Layer 4 of a small transformer language model trained on English Wikipedia (15 layers, counted from 0, width 64).
A neuron's activation on a vector x is SiLU(gate . x) times (in . x), where the dot is the dot product.

Input weights of the MLP neurons that the questions are about. A number n stands for n times 0.0047.
n23 gate: 12 -10 -28 22 -20 -14 -11 1 -15 -9 12 34 6 -7 14 19 26 -16 5 -38 -12 4 11 -10 13 24 -52 11 51 17 15 -3 -43 30 -12 22 -8 63 7 -7 -19 -21 -26 -38 35 -13 -22 -27 -12 -22 -17 -7 10 -15 4 4 -2 -12 -15 14 -31 -31 48 -21
n31 gate: -48 35 6 22 -22 -47 -26 30 -19 -16 -13 36 46 -12 -31 17 9 -18 5 16 -22 -31 -7 18 35 -8 36 -23 8 5 -2 -6 34 -15 -13 -8 -3 -3 -18 -7 41 -20 0 26 0 -9 -42 28 44 -4 2 -18 3 -4 -23 -16 -1 -1 29 -11 35 -40 -8 -16
n32 gate: 14 46 -28 44 -3 -5 20 -32 18 -31 -23 14 33 41 29 19 -33 -30 18 -38 4 8 4 37 -8 24 -11 22 32 2 22 -26 17 3 53 -10 17 -4 9 5 -4 -6 4 -4 -24 -21 44 7 8 37 7 15 -10 -6 -15 -28 4 -35 -40 41 -26 1 26 34
n45 gate: -5 16 17 18 -24 9 -14 -14 -6 -20 -6 -14 -23 -18 15 -5 -35 66 -23 -22 26 15 -8 21 -42 17 45 9 21 36 18 -8 21 1 -31 2 39 -24 49 1 -1 -9 -32 -14 -7 -25 -8 13 15 -12 33 -14 0 13 31 -1 -16 25 11 9 -36 36 19 28
n54 gate: 3 28 5 -48 -27 20 -4 52 -10 6 -70 -17 32 -6 -30 19 -32 7 -72 21 -24 47 -13 42 -10 63 11 28 29 45 58 28 84 -47 -1 29 11 -26 0 25 -9 -19 27 9 13 -5 -3 -47 -35 -6 -7 -31 -9 31 27 -2 2 15 -9 32 -13 -34 -22 24
n60 gate: -14 19 0 19 2 0 -25 -2 49 -3 30 1 25 -13 -18 92 10 14 11 -6 -14 -7 -11 6 6 -19 -1 -16 -17 -19 -1 1 3 -38 23 -11 4 25 33 28 3 -12 3 28 -19 -12 0 25 4 22 4 -4 19 -21 -39 -24 -40 -23 10 26 4 41 25 7
n66 gate: 5 -23 -15 -24 61 -10 -61 6 12 8 54 14 34 -41 -67 16 -54 1 17 -14 31 -23 24 7 25 13 -32 8 41 -26 49 31 10 -38 -39 -30 25 -44 -9 -24 9 5 -25 5 -25 -63 -54 -36 37 27 9 5 12 2 50 24 6 14 9 -8 -30 -22 34 -3
n69 gate: 4 -12 -33 10 -38 -24 -6 -42 -18 0 -25 -18 7 14 -7 -44 36 14 -14 -14 10 -21 -5 -7 -8 -29 5 -4 -1 -25 4 -18 -16 21 20 38 -7 22 4 -4 -38 -16 5 -17 1 -22 -30 19 -3 -8 -5 -1 10 11 38 -31 20 10 -49 -36 -14 -16 -29 -18
n76 gate: -25 -46 47 -41 -18 29 9 -26 15 -2 22 50 22 -30 25 29 -18 -26 4 3 -14 20 -16 13 -15 43 27 27 7 32 22 13 31 7 24 -12 -5 47 -37 29 -21 -35 -12 24 26 -4 12 -7 -19 11 17 -1 -42 -44 -31 7 -9 29 22 67 -37 94 -12 -6
n79 gate: 29 7 9 -33 4 -35 -4 8 -45 6 33 2 27 1 -8 0 41 8 -4 53 20 -24 29 25 3 41 -24 35 -8 64 15 15 57 -29 0 15 66 21 2 38 53 -2 4 -17 -57 -12 -25 4 -22 -9 -78 26 26 41 -13 15 15 -33 -19 -37 -25 34 75 -35
n84 gate: -23 34 9 -32 7 -3 74 16 -22 25 6 -42 -14 26 11 5 -3 -19 -33 -68 -3 26 38 -26 -40 -8 1 48 -1 -30 43 18 4 26 -45 7 -55 -13 9 -16 15 12 4 32 11 36 47 49 -18 -18 13 -43 -36 -57 4 -47 19 -8 -17 -45 -10 12 36 47
n88 gate: 11 -9 -8 -37 2 -8 26 48 -15 -48 -21 -35 51 -16 15 4 7 -14 -57 17 -37 6 -37 12 44 -79 -10 18 11 28 18 -47 -3 24 -70 -24 7 -42 -21 -22 4 2 20 56 1 45 8 10 19 45 29 9 -6 -35 -23 31 -35 88 11 -8 -21 50 -19 26
n97 gate: -37 -13 -31 15 16 -5 -43 -38 57 28 14 -23 34 -6 -13 35 43 -32 -8 -25 -9 -9 -7 59 -4 71 2 8 -6 -12 8 -63 6 11 -1 -15 26 -26 23 7 -7 13 17 13 -3 27 21 36 -36 3 7 26 -2 -56 6 9 43 -14 23 30 -12 49 32 -36
n106 gate: -18 58 -4 -11 22 -11 2 -30 38 -31 -10 -18 -8 -29 16 -10 -12 6 -19 -6 10 -14 -64 -4 -10 21 -1 -17 54 12 10 -19 -31 4 19 22 22 1 -33 12 25 -3 2 -20 -29 -36 4 10 -25 -2 -4 -9 -54 -9 32 6 -6 -35 1 -29 13 16 -22 -7
n109 gate: 0 -26 -19 -15 -1 -1 -22 6 37 22 39 14 -29 9 24 -17 39 -4 5 14 -24 2 -9 -25 -28 16 -10 2 61 -23 -3 -8 1 35 30 -24 31 -13 -10 -41 19 1 -32 23 -33 2 29 10 15 23 -20 -1 -34 5 -16 20 -32 -7 23 -7 38 -16 30 64
n116 gate: 11 -17 0 29 -16 -13 2 26 16 -10 24 -23 -29 19 12 10 26 -7 -41 -11 38 29 -13 8 6 16 1 6 28 -28 3 35 -53 -18 55 -33 -15 16 -2 -12 18 -7 6 -38 -18 -19 -2 15 1 10 8 11 20 -5 -17 -2 14 -9 35 -3 -11 8 -25 -19
n23 in: 0 5 36 32 -49 39 -24 -6 -34 9 -3 42 15 30 -31 -17 12 48 -1 -6 15 15 10 14 34 40 -27 -8 13 2 -12 -35 4 8 18 5 15 30 42 -40 -18 10 -30 52 -18 14 -60 -21 5 10 25 -46 2 -21 57 9 9 23 3 47 -16 20 -15 0
n31 in: -22 37 41 -51 3 -29 -25 19 -21 3 10 18 77 20 -9 9 -24 -11 37 -17 -17 7 11 31 7 23 -5 0 10 37 28 -14 -22 -52 -19 23 28 -3 -14 -17 49 -11 -15 25 -11 -80 -9 25 74 -21 24 -8 16 -13 -29 11 -19 25 42 11 -7 -31 19 -15
n32 in: 10 20 -13 -18 -18 -49 -13 29 -8 -1 -10 61 18 0 23 20 29 20 -12 -14 12 -52 34 15 -6 -42 31 13 -35 -12 -34 25 14 55 25 60 6 -21 9 -28 -29 -8 -8 -39 -2 -29 2 47 -30 29 8 -21 -17 17 44 32 60 5 -8 -9 -21 3 -41 17
n45 in: 55 4 41 2 -13 6 -23 -3 -17 -14 0 -19 5 -11 -36 -32 -49 82 20 54 9 -13 5 12 -40 20 10 -7 -52 6 -43 12 54 22 -16 -18 -8 8 -7 12 15 12 4 -12 -42 -4 28 -11 33 -8 50 -10 6 40 24 -38 6 53 -10 10 20 27 -1 19
n54 in: 21 45 54 -10 -29 29 33 29 19 -2 -31 -10 35 11 8 28 9 0 -38 -85 -3 20 24 38 -45 28 6 11 58 0 -28 28 -10 3 16 -32 -25 -23 46 37 -8 6 -6 8 47 -34 25 75 -32 -19 -5 6 12 -16 -12 37 -40 12 29 -6 -4 32 -2 11
n60 in: -14 -32 35 20 -2 -22 5 38 45 14 -33 36 -36 -39 29 2 -1 16 -20 20 -3 -16 26 7 -16 -45 8 -11 -26 22 -59 -1 -14 16 20 23 -24 27 -57 1 19 -56 33 -6 0 22 32 4 -13 9 3 -1 30 2 -18 -25 5 27 44 -52 9 28 -17 52
n66 in: -21 2 14 -36 57 17 13 29 85 -17 47 36 14 -64 -62 -14 10 -24 50 -16 -19 -18 10 3 43 -17 19 -27 -7 0 38 -17 50 -39 -4 -73 30 -33 -12 8 27 -21 -36 31 -36 -17 -22 -11 3 0 0 11 18 -18 15 35 -21 2 11 4 10 36 18 -43
n69 in: -32 5 -19 -12 4 18 -13 11 14 21 29 -30 11 1 -1 32 17 -7 -23 20 9 -11 -13 27 -40 -36 34 15 -22 6 -8 7 27 -24 18 25 15 28 -17 19 -19 18 9 24 -55 14 2 -39 -34 -24 -14 14 -5 -21 18 -44 44 2 69 15 -17 43 5 34
n76 in: 3 13 64 7 10 7 34 -15 68 -3 -44 30 5 -26 -57 -59 19 -57 48 -18 -14 38 21 -53 -21 47 -26 -13 20 1 -12 48 49 5 0 5 -38 -2 -15 1 33 -23 22 -12 2 -15 -5 20 -14 3 26 -25 13 42 12 -57 29 -25 -12 -13 1 -1 55 1
n79 in: -8 40 -6 -40 37 -32 -14 9 -38 43 -9 -14 -22 -15 -16 22 21 -7 -18 -27 53 -27 24 -13 16 6 65 -12 43 -9 37 14 46 6 32 15 9 28 1 -55 -17 51 -13 13 32 21 -54 0 7 -40 -18 -13 6 25 0 -27 -35 38 -7 -11 30 -15 0 -58
n84 in: -11 2 -13 -10 25 37 14 -42 -8 -41 7 -10 -5 -5 27 7 2 15 -16 14 -41 60 0 36 23 29 -2 14 20 37 51 11 21 46 -7 -16 -34 -39 21 2 -10 39 15 -59 -30 18 24 -11 9 3 -8 -7 6 -20 3 -18 8 -8 2 0 -12 14 -6 2
n88 in: 4 -28 1 -15 -24 -24 -14 47 -39 25 -2 -40 35 -3 -20 -2 49 -18 -25 51 -29 7 21 -6 59 -43 -30 -20 -58 9 -34 24 4 4 -33 -5 12 13 -12 7 -5 18 46 46 40 30 3 6 12 6 12 36 -50 20 2 35 -19 66 -11 -27 -28 22 -5 -3
n97 in: 0 52 -25 -12 10 1 8 23 -2 -4 3 -19 -10 -20 -9 -45 -12 29 -37 -19 -23 -79 40 -55 20 -21 14 -23 20 19 -6 -4 -55 32 -3 21 17 22 -16 -21 20 17 8 9 -7 11 -16 -5 10 10 -7 -71 18 19 26 39 -17 -16 -1 7 60 -3 0 5
n106 in: -64 71 -16 18 -13 -5 -27 -22 32 5 -7 -23 -14 -18 28 -14 26 2 -41 21 25 12 -13 -3 -27 30 -28 -28 11 -6 20 -9 -41 -45 48 20 42 41 -16 -5 22 27 -44 -26 6 -8 20 16 -14 -3 -36 20 -50 -2 16 -19 -27 -17 -27 -15 -10 4 2 -31
n109 in: 5 2 -49 6 -29 -3 1 5 -17 -11 -4 1 4 30 -2 8 30 -13 -31 30 25 -6 -35 -6 25 6 23 -20 3 25 10 4 -49 -10 1 -22 -30 -28 39 34 -21 -14 -1 -41 18 -38 4 22 -12 0 -10 9 5 5 7 -21 12 -5 -23 -5 -19 -71 -23 -46
n116 in: 2 -5 -11 43 6 -53 -12 8 -20 -4 23 -8 -36 1 64 -6 22 -19 -2 6 3 -11 9 -33 17 -39 -2 -4 11 -9 -42 14 -42 44 3 11 -17 15 -40 -47 -3 -34 15 22 -28 43 14 34 10 -29 2 21 12 -5 1 7 -14 31 -16 3 6 2 -17 16

Each question shows a token from some text and the vector x that enters the MLP there. A number n stands for n times 0.024.

" an": 4 -6 1 6 9 13 -3 6 -21 -9 -2 6 1 -20 19 -17 10 -3 -1 19 -11 -6 -31 35 -14 5 20 -26 -34 -33 -39 28 -20 6 28 -5 7 -8 -7 6 -26 28 9 23 -1 20 8 -16 16 0 -7 -5 -3 6 5 -9 -7 -31 4 8 -38 -15 -3 -9
Which of these neurons fires most? n66

"9": -17 11 10 10 10 2 -12 17 13 43 31 -2 11 -2 5 -21 25 -9 10 9 3 -14 -3 8 24 -8 -7 3 -9 -39 -44 13 -15 -16 1 20 -19 -17 -6 1 4 -8 -1 25 7 27 6 0 -23 8 -22 -2 -28 20 0 -5 28 19 -6 5 22 4 4 -26
Which of these neurons fires most? n54

" as": -6 18 17 -7 9 -16 -27 3 0 -11 -3 5 13 10 -12 -12 26 13 -20 23 2 9 47 7 15 -2 -5 0 -17 -14 -18 17 -3 11 38 8 -14 -15 -17 1 -3 25 7 16 -8 2 9 32 -6 6 10 9 0 -33 38 -6 -21 8 -14 -5 -8 4 24 -12
Which of these neurons fires most? n79

"===": 1 4 0 7 -5 33 -30 -7 -11 5 -7 6 5 -26 -23 -14 -21 -27 1 22 -14 -26 -32 -11 3 10 -3 7 14 -2 -31 -8 17 17 -52 3 12 -7 5 -1 14 4 -6 -4 0 14 -7 20 7 7 9 23 -30 6 23 20 -5 -7 4 15 -13 -5 23 -22
Which three neurons fire most, strongest first? n66, n88, n60

"O": -26 -3 11 -4 17 4 -2 8 -7 10 21 0 21 10 -1 -15 10 8 -3 20 17 -7 3 3 -21 16 -7 -40 -23 -7 -25 -17 -10 -7 21 -7 19 -36 13 17 -18 -6 -7 19 7 -7 9 12 -21 24 12 -7 -23 6 11 25 15 -11 15 4 51 -3 11 -16
Which of these neurons fires most? n97

"ank": -6 -7 16 3 24 1 8 8 14 -9 4 6 16 -6 -26 2 8 3 17 1 23 -17 -5 -31 -8 -8 -17 -40 -25 -46 -17 15 -4 -8 2 35 -7 -26 -12 9 -44 -15 3 23 3 0 18 20 -8 -4 20 0 -17 23 11 -19 -2 16 -9 8 6 7 7 33
Which of these neurons fires most? n60

" has": 0 -16 10 10 -17 5 -16 -22 -7 14 1 11 -1 -12 -26 6 0 6 1 13 -34 -5 -7 5 9 1 -7 -1 -33 8 -7 -8 -29 -13 34 -8 -31 6 -2 7 2 -2 25 23 1 25 2 -19 -11 -20 2 -7 16 14 11 -4 -37 15 -10 18 -7 -4 20 -63
Which of these neurons fires most? n32

".": -35 5 1 -9 3 21 -7 10 -13 43 -8 -4 -9 -9 -34 -19 7 -1 17 40 -4 -36 -11 13 -6 -10 -4 -2 -20 -27 5 -2 6 -7 18 -19 38 4 -5 2 7 13 -3 14 10 36 -20 -8 -10 -3 -29 10 -16 16 -2 11 6 21 -3 -15 11 -33 -4 8
Which of these neurons fires most? n79

" be": 20 4 -4 -19 17 -21 18 3 -19 -8 3 9 -5 13 -36 -1 22 20 -5 8 -1 -16 13 8 2 6 24 -17 -51 -16 12 16 -3 -12 31 13 12 -3 -14 7 -4 -6 -5 14 -1 40 28 12 -11 0 22 -6 13 -13 11 -15 -15 25 -13 -6 -28 -5 -1 -44
Which of these neurons fires most? n79

" have": 7 -14 21 -4 -7 -1 -20 -9 -9 6 10 10 8 -16 -33 -1 8 3 8 18 -23 -2 -15 2 -8 -1 -10 6 -44 24 -5 -4 -17 -10 18 3 -16 0 -3 5 9 -1 21 18 5 25 9 -10 -8 -14 3 3 13 27 20 -4 -38 33 0 20 -16 -9 20 -58
Which of these neurons fires most? n32

" After": 13 -26 16 -8 -13 -8 -46 -11 -4 -2 -16 6 15 6 -15 12 -9 -12 8 1 7 -32 5 12 4 -2 -11 -20 -35 -31 -8 2 19 32 -5 6 0 -58 6 -8 0 12 -1 -4 15 1 15 23 22 -9 24 -3 -2 -8 7 -4 -9 28 4 -5 -22 4 13 -2
Which of these neurons fires most? n88

" Carter": -5 -31 -3 13 -6 4 5 4 20 27 15 16 -5 2 -19 10 20 18 11 -23 -5 -14 -6 6 -28 -23 -4 -11 -34 -54 -11 -4 11 -6 -17 7 22 -11 20 5 -8 -10 4 21 0 -37 11 -4 -3 -3 -15 -2 10 4 22 -19 -10 21 11 -8 48 -1 17 12
Which of these neurons fires most? n60

" George": -1 -18 -4 14 4 18 -34 1 6 33 18 19 14 3 -20 0 -9 -2 25 -13 30 -1 9 10 -19 -12 9 7 -16 -48 -17 -9 8 -19 17 10 6 -5 19 0 5 8 -17 14 17 -14 14 -4 -8 18 -22 -6 -4 -2 29 -23 1 21 6 15 41 -12 16 16
Which of these neurons fires most? n66

" the": 19 5 23 14 17 4 -5 6 1 -18 9 1 -5 -23 7 -17 8 -12 8 36 6 -20 -17 17 -5 15 11 -15 -12 -74 -30 -8 -12 17 3 4 -13 8 -6 4 -24 12 5 8 17 -1 5 -42 10 5 -9 12 6 6 9 -4 -29 -21 -7 5 -32 -31 6 12
Which of these neurons fires most? n54

" pol": 12 -3 9 -23 -18 27 4 -13 -9 -40 -3 -13 10 -1 -9 7 9 19 -7 10 7 9 8 -10 -1 15 1 -25 -14 -4 0 43 7 5 14 -57 -10 -8 -10 8 -22 -18 -18 -2 18 0 2 37 -19 -11 24 0 -2 -6 25 -5 -24 9 3 11 -9 -3 -21 9
Which three neurons fire most, strongest first? n54, n45, n76

" no": 4 6 14 2 -23 5 20 -2 -14 -15 17 0 12 -15 3 -14 -17 10 -6 3 -1 -7 4 9 -23 18 13 -24 -28 -72 -18 -2 -16 7 4 9 12 -37 -3 8 -10 4 13 29 15 13 18 -16 10 -10 15 4 9 -30 12 -10 3 7 12 -17 -28 -48 3 2
Which of these neurons fires most? n79

" to": 3 -3 23 10 -13 11 -28 10 1 -23 -5 4 10 3 -7 -12 -34 -10 -5 1 -15 -39 -17 10 2 4 -25 -17 -22 -46 -34 -17 -22 30 19 -16 -30 -10 -12 -13 25 6 -1 10 -7 -19 -2 -4 -4 -3 -1 21 -13 -19 17 2 -24 12 -11 -12 -3 -3 20 -3
The most active neuron and its activation: n79, at about 0.19

"ve": 26 8 6 -21 23 16 -3 -9 -9 15 8 -9 3 14 -29 -4 29 26 -11 -13 -5 2 -10 0 -4 -20 -7 -41 -22 -64 -19 18 -19 -7 19 7 20 -10 -2 -13 1 -9 4 25 10 -6 17 -25 -18 19 -6 1 -12 8 25 3 5 16 -3 -5 4 13 26 8
The most active neuron and its activation: n31, at about 0.12

" begins": 7 -30 -6 -37 -17 0 -18 -19 -26 35 -7 -4 3 0 -23 14 22 3 33 -19 -7 22 -20 -11 -1 0 -12 -11 -12 0 -15 23 5 20 23 15 19 -7 -23 13 13 3 7 9 -4 -26 -6 -14 5 -23 6 -18 -2 13 19 -12 -6 22 0 -12 -21 -5 6 -31
Which of these neurons fires most? n79

" her": -2 9 6 5 -25 3 5 -7 -25 -11 1 -11 0 -26 -6 -20 24 -12 28 -1 -7 -11 6 19 -21 7 18 -13 -33 -32 -39 -9 5 -17 1 1 -3 14 10 8 21 16 -15 16 2 -4 17 -30 6 5 -21 -20 15 6 -1 -27 -9 -12 27 -1 -19 -12 17 -31
Which of these neurons fires most? n84

"S": -21 -18 7 7 14 -3 -7 27 10 -4 27 -5 6 -6 -2 -20 15 3 19 2 12 -14 -5 -4 10 -6 -3 -48 -22 -8 -26 17 -21 -2 26 7 3 -12 11 12 -25 -4 14 15 16 10 -2 11 25 14 14 -2 -24 -17 -1 4 11 -9 22 18 40 16 17 10
Which of these neurons fires most? n60

" NAS": 7 -36 9 -12 -27 -7 -12 23 27 27 21 5 2 2 10 6 30 40 8 10 -22 -13 -2 -3 -14 12 4 4 -6 -6 -1 7 -14 -14 19 -14 -4 -14 15 18 -11 -17 -4 4 -11 -15 -7 -26 3 3 21 8 -19 -3 -3 -14 -10 6 -20 -7 15 -32 21 2
The two highest activations, in order: n109, n84

" D": 3 3 17 7 5 7 3 5 20 2 48 -7 -8 1 2 -7 -7 -12 -6 20 -3 -11 -13 -13 -18 -14 3 -24 -29 -14 -48 7 24 -7 23 -24 31 -4 15 5 8 -1 -4 10 2 -5 10 1 7 -3 15 -19 -17 3 -1 16 -1 19 17 -15 -10 7 20 4
Which of these neurons fires most? n60

" main": -3 -19 30 -40 -6 -4 7 -15 7 19 21 17 -1 -13 10 -16 8 -18 0 -4 -8 0 -15 19 -22 17 2 -2 -19 -31 -6 40 12 29 20 -17 16 -29 0 12 -27 -8 1 -10 2 -3 20 -19 0 -15 26 6 -7 25 -21 -23 -3 -6 -6 -3 5 -12 -3 -13
The most active neuron and its activation: n76, at about 0.4

" recru": -7 8 -15 4 -21 -17 8 0 -6 -5 25 -20 -8 5 -13 -7 6 -6 5 3 40 9 13 -8 -31 20 12 16 5 -47 -25 31 -13 11 12 17 -12 8 7 9 21 -13 15 11 10 -22 27 -10 -24 -11 -5 -1 14 -6 30 2 5 1 14 16 25 -6 -8 -41
Which of these neurons fires most? n116

" Child": 0 5 0 -9 -23 16 2 -7 25 -1 12 6 -12 -3 2 11 4 -4 -6 -6 20 -25 5 -14 -35 -18 -8 -10 -39 -52 -19 10 8 -9 21 16 11 -14 32 16 3 -19 1 20 -7 -17 8 -3 -13 20 34 8 -11 -15 -8 -1 1 37 2 -1 12 -9 -3 -15
The two highest activations, in order: n60, n79

"-b": 14 -2 4 -10 -11 -7 15 21 -5 -23 17 0 -2 15 -20 -8 3 2 5 7 -1 -8 -7 -10 -11 -30 0 -38 17 -18 -8 43 7 -2 -8 17 0 -10 -5 28 -38 -10 -24 -16 -1 9 15 -7 -1 -22 4 4 -22 -11 -13 -9 3 20 15 13 20 0 -19 -19
Which of these neurons fires most? n23

"AS": -26 -14 10 -13 -3 2 3 1 -1 14 30 6 29 21 -29 7 36 21 3 5 4 -10 -20 -6 -1 24 -19 -34 1 -3 -15 13 -16 2 10 17 14 -13 1 7 -13 -16 16 0 3 -20 -5 -4 -12 6 5 8 -24 5 -12 -5 -17 -32 -10 -3 40 -3 14 24
Which of these neurons fires most? n109

"==Plot": 6 -8 -18 -14 -33 -14 -17 -22 -31 30 -10 13 -5 5 -5 -13 6 -21 9 -19 0 1 13 -12 -19 -21 -3 5 -5 -1 -2 25 -11 55 22 -4 3 18 -4 7 0 -15 22 7 4 -16 -20 -3 -17 4 1 6 -15 19 17 14 5 15 16 -8 -54 -18 12 -1
Which of these neurons fires most? n23

" cap": -6 6 26 1 -4 -14 -9 15 -18 7 3 32 19 -3 8 -12 -9 3 -6 7 36 13 11 -19 10 -9 -27 9 6 -32 -24 43 2 -5 -4 -2 1 2 6 10 4 -7 -1 -31 -27 1 24 1 -3 17 11 -5 11 12 44 -6 -6 -20 13 11 -25 0 -9 -1
Which of these neurons fires most? n116

" its": 9 5 9 10 -9 -3 18 -28 1 4 11 -10 -6 -20 -1 -13 25 -21 25 24 -9 -28 -8 11 -13 8 15 -32 -25 -51 -29 -10 0 -4 -16 -8 -29 9 -10 -1 -12 18 -1 13 5 27 15 -19 8 5 -4 16 7 -3 5 -16 -1 -1 1 11 -33 -29 15 -28
Which of these neurons fires most? n54

" kill": 16 -19 -2 -12 -11 -2 -7 14 -25 -19 1 44 6 9 6 8 -16 -22 -3 -11 30 -11 17 2 5 4 13 16 -12 -33 -24 15 14 15 6 -1 0 4 -17 20 2 -23 12 25 5 -1 13 -6 -24 -3 22 -5 2 41 22 -19 -9 3 -11 2 -7 19 -13 12
Which of these neurons fires most? n106

" -": -33 -8 17 -13 14 -6 -12 2 -10 24 8 -8 16 6 9 -22 5 -30 1 34 -24 2 8 2 8 -19 -4 2 -15 -58 -24 -9 9 16 15 12 23 3 -14 -4 -11 16 -3 8 15 -2 4 12 10 -21 -10 28 11 -3 11 4 -18 20 -9 -12 17 -28 -12 -29
Which of these neurons fires most? n54

" (C": -13 -15 4 -2 -17 2 -5 9 1 19 40 4 -16 7 6 -15 23 -23 -9 24 -8 -12 -5 -1 2 -18 -6 -4 -4 -3 -17 24 0 -6 36 -26 1 -6 7 -2 -34 3 -21 -11 -27 -11 7 -22 13 -8 -9 -12 -11 -27 11 -6 -31 9 2 -3 20 -11 24 -18
The most active neuron and its activation: n109, at about 0.25

"s": -7 11 -5 -4 1 -25 -6 -2 -18 20 0 -14 1 -21 -35 -34 17 6 2 -5 -1 -3 24 -9 -4 -18 -29 -27 -9 -67 -13 7 1 -15 25 9 18 -4 1 4 -13 -4 7 0 21 10 0 -28 -1 -16 4 -11 -23 -5 5 -10 14 26 13 14 9 43 6 3
Which of these neurons fires most? n69

" V": 3 0 0 2 -22 -9 -9 25 26 -11 40 2 9 -21 3 -16 8 -7 -2 27 -8 -4 -4 -16 -8 9 -22 -19 -14 -9 -17 15 14 -18 -17 -10 24 -12 20 -2 -8 -19 -8 -8 17 10 25 -7 30 0 3 -16 -16 8 -1 -8 -26 28 9 -9 -3 -5 11 -3
Which of these neurons fires most? n88

" ===": 7 12 14 34 -9 28 -26 12 -15 30 -1 23 2 -35 -20 -9 -24 -23 9 5 2 -25 -4 -15 8 4 -17 14 12 -21 -20 11 -25 11 -3 23 26 -12 8 4 -11 7 -21 -18 -15 13 -27 3 8 -1 17 -19 1 17 9 8 14 -1 8 -13 -4 1 11 -28
Which of these neurons fires most? n23

" initi": -19 6 22 -29 -30 -7 6 1 -6 8 5 27 -6 3 34 1 9 12 -1 -15 5 -23 1 -7 -31 4 26 34 -1 -9 -34 33 2 -18 11 -16 12 16 -16 8 -2 -17 -20 -18 1 -29 -2 8 -7 -2 11 -5 19 30 20 -5 -8 8 -15 -6 -13 3 23 0
The most active neuron and its activation: n45, at about 0.2

" a": 9 -10 22 19 0 3 -6 2 -28 1 5 9 8 -3 13 -21 -12 6 9 38 -30 -1 -29 13 -17 9 24 -39 -14 -49 -37 7 -8 11 12 -2 9 -9 -1 9 -9 18 15 29 1 29 18 -5 4 5 -12 3 -7 -13 -12 -14 -18 -24 4 11 -25 -15 2 -12
The two highest activations, in order: n66, n79

" obtain": -8 -3 20 -17 -27 -1 -9 -3 -26 6 1 32 5 6 2 7 -2 -2 10 17 29 -1 8 18 -8 17 23 -16 -15 -46 -25 27 -19 -17 5 35 -3 21 -8 13 -25 -8 -9 -9 -6 -4 22 -8 -13 23 23 3 14 10 21 3 -10 2 -15 8 17 16 1 -46
The two highest activations, in order: n84, n66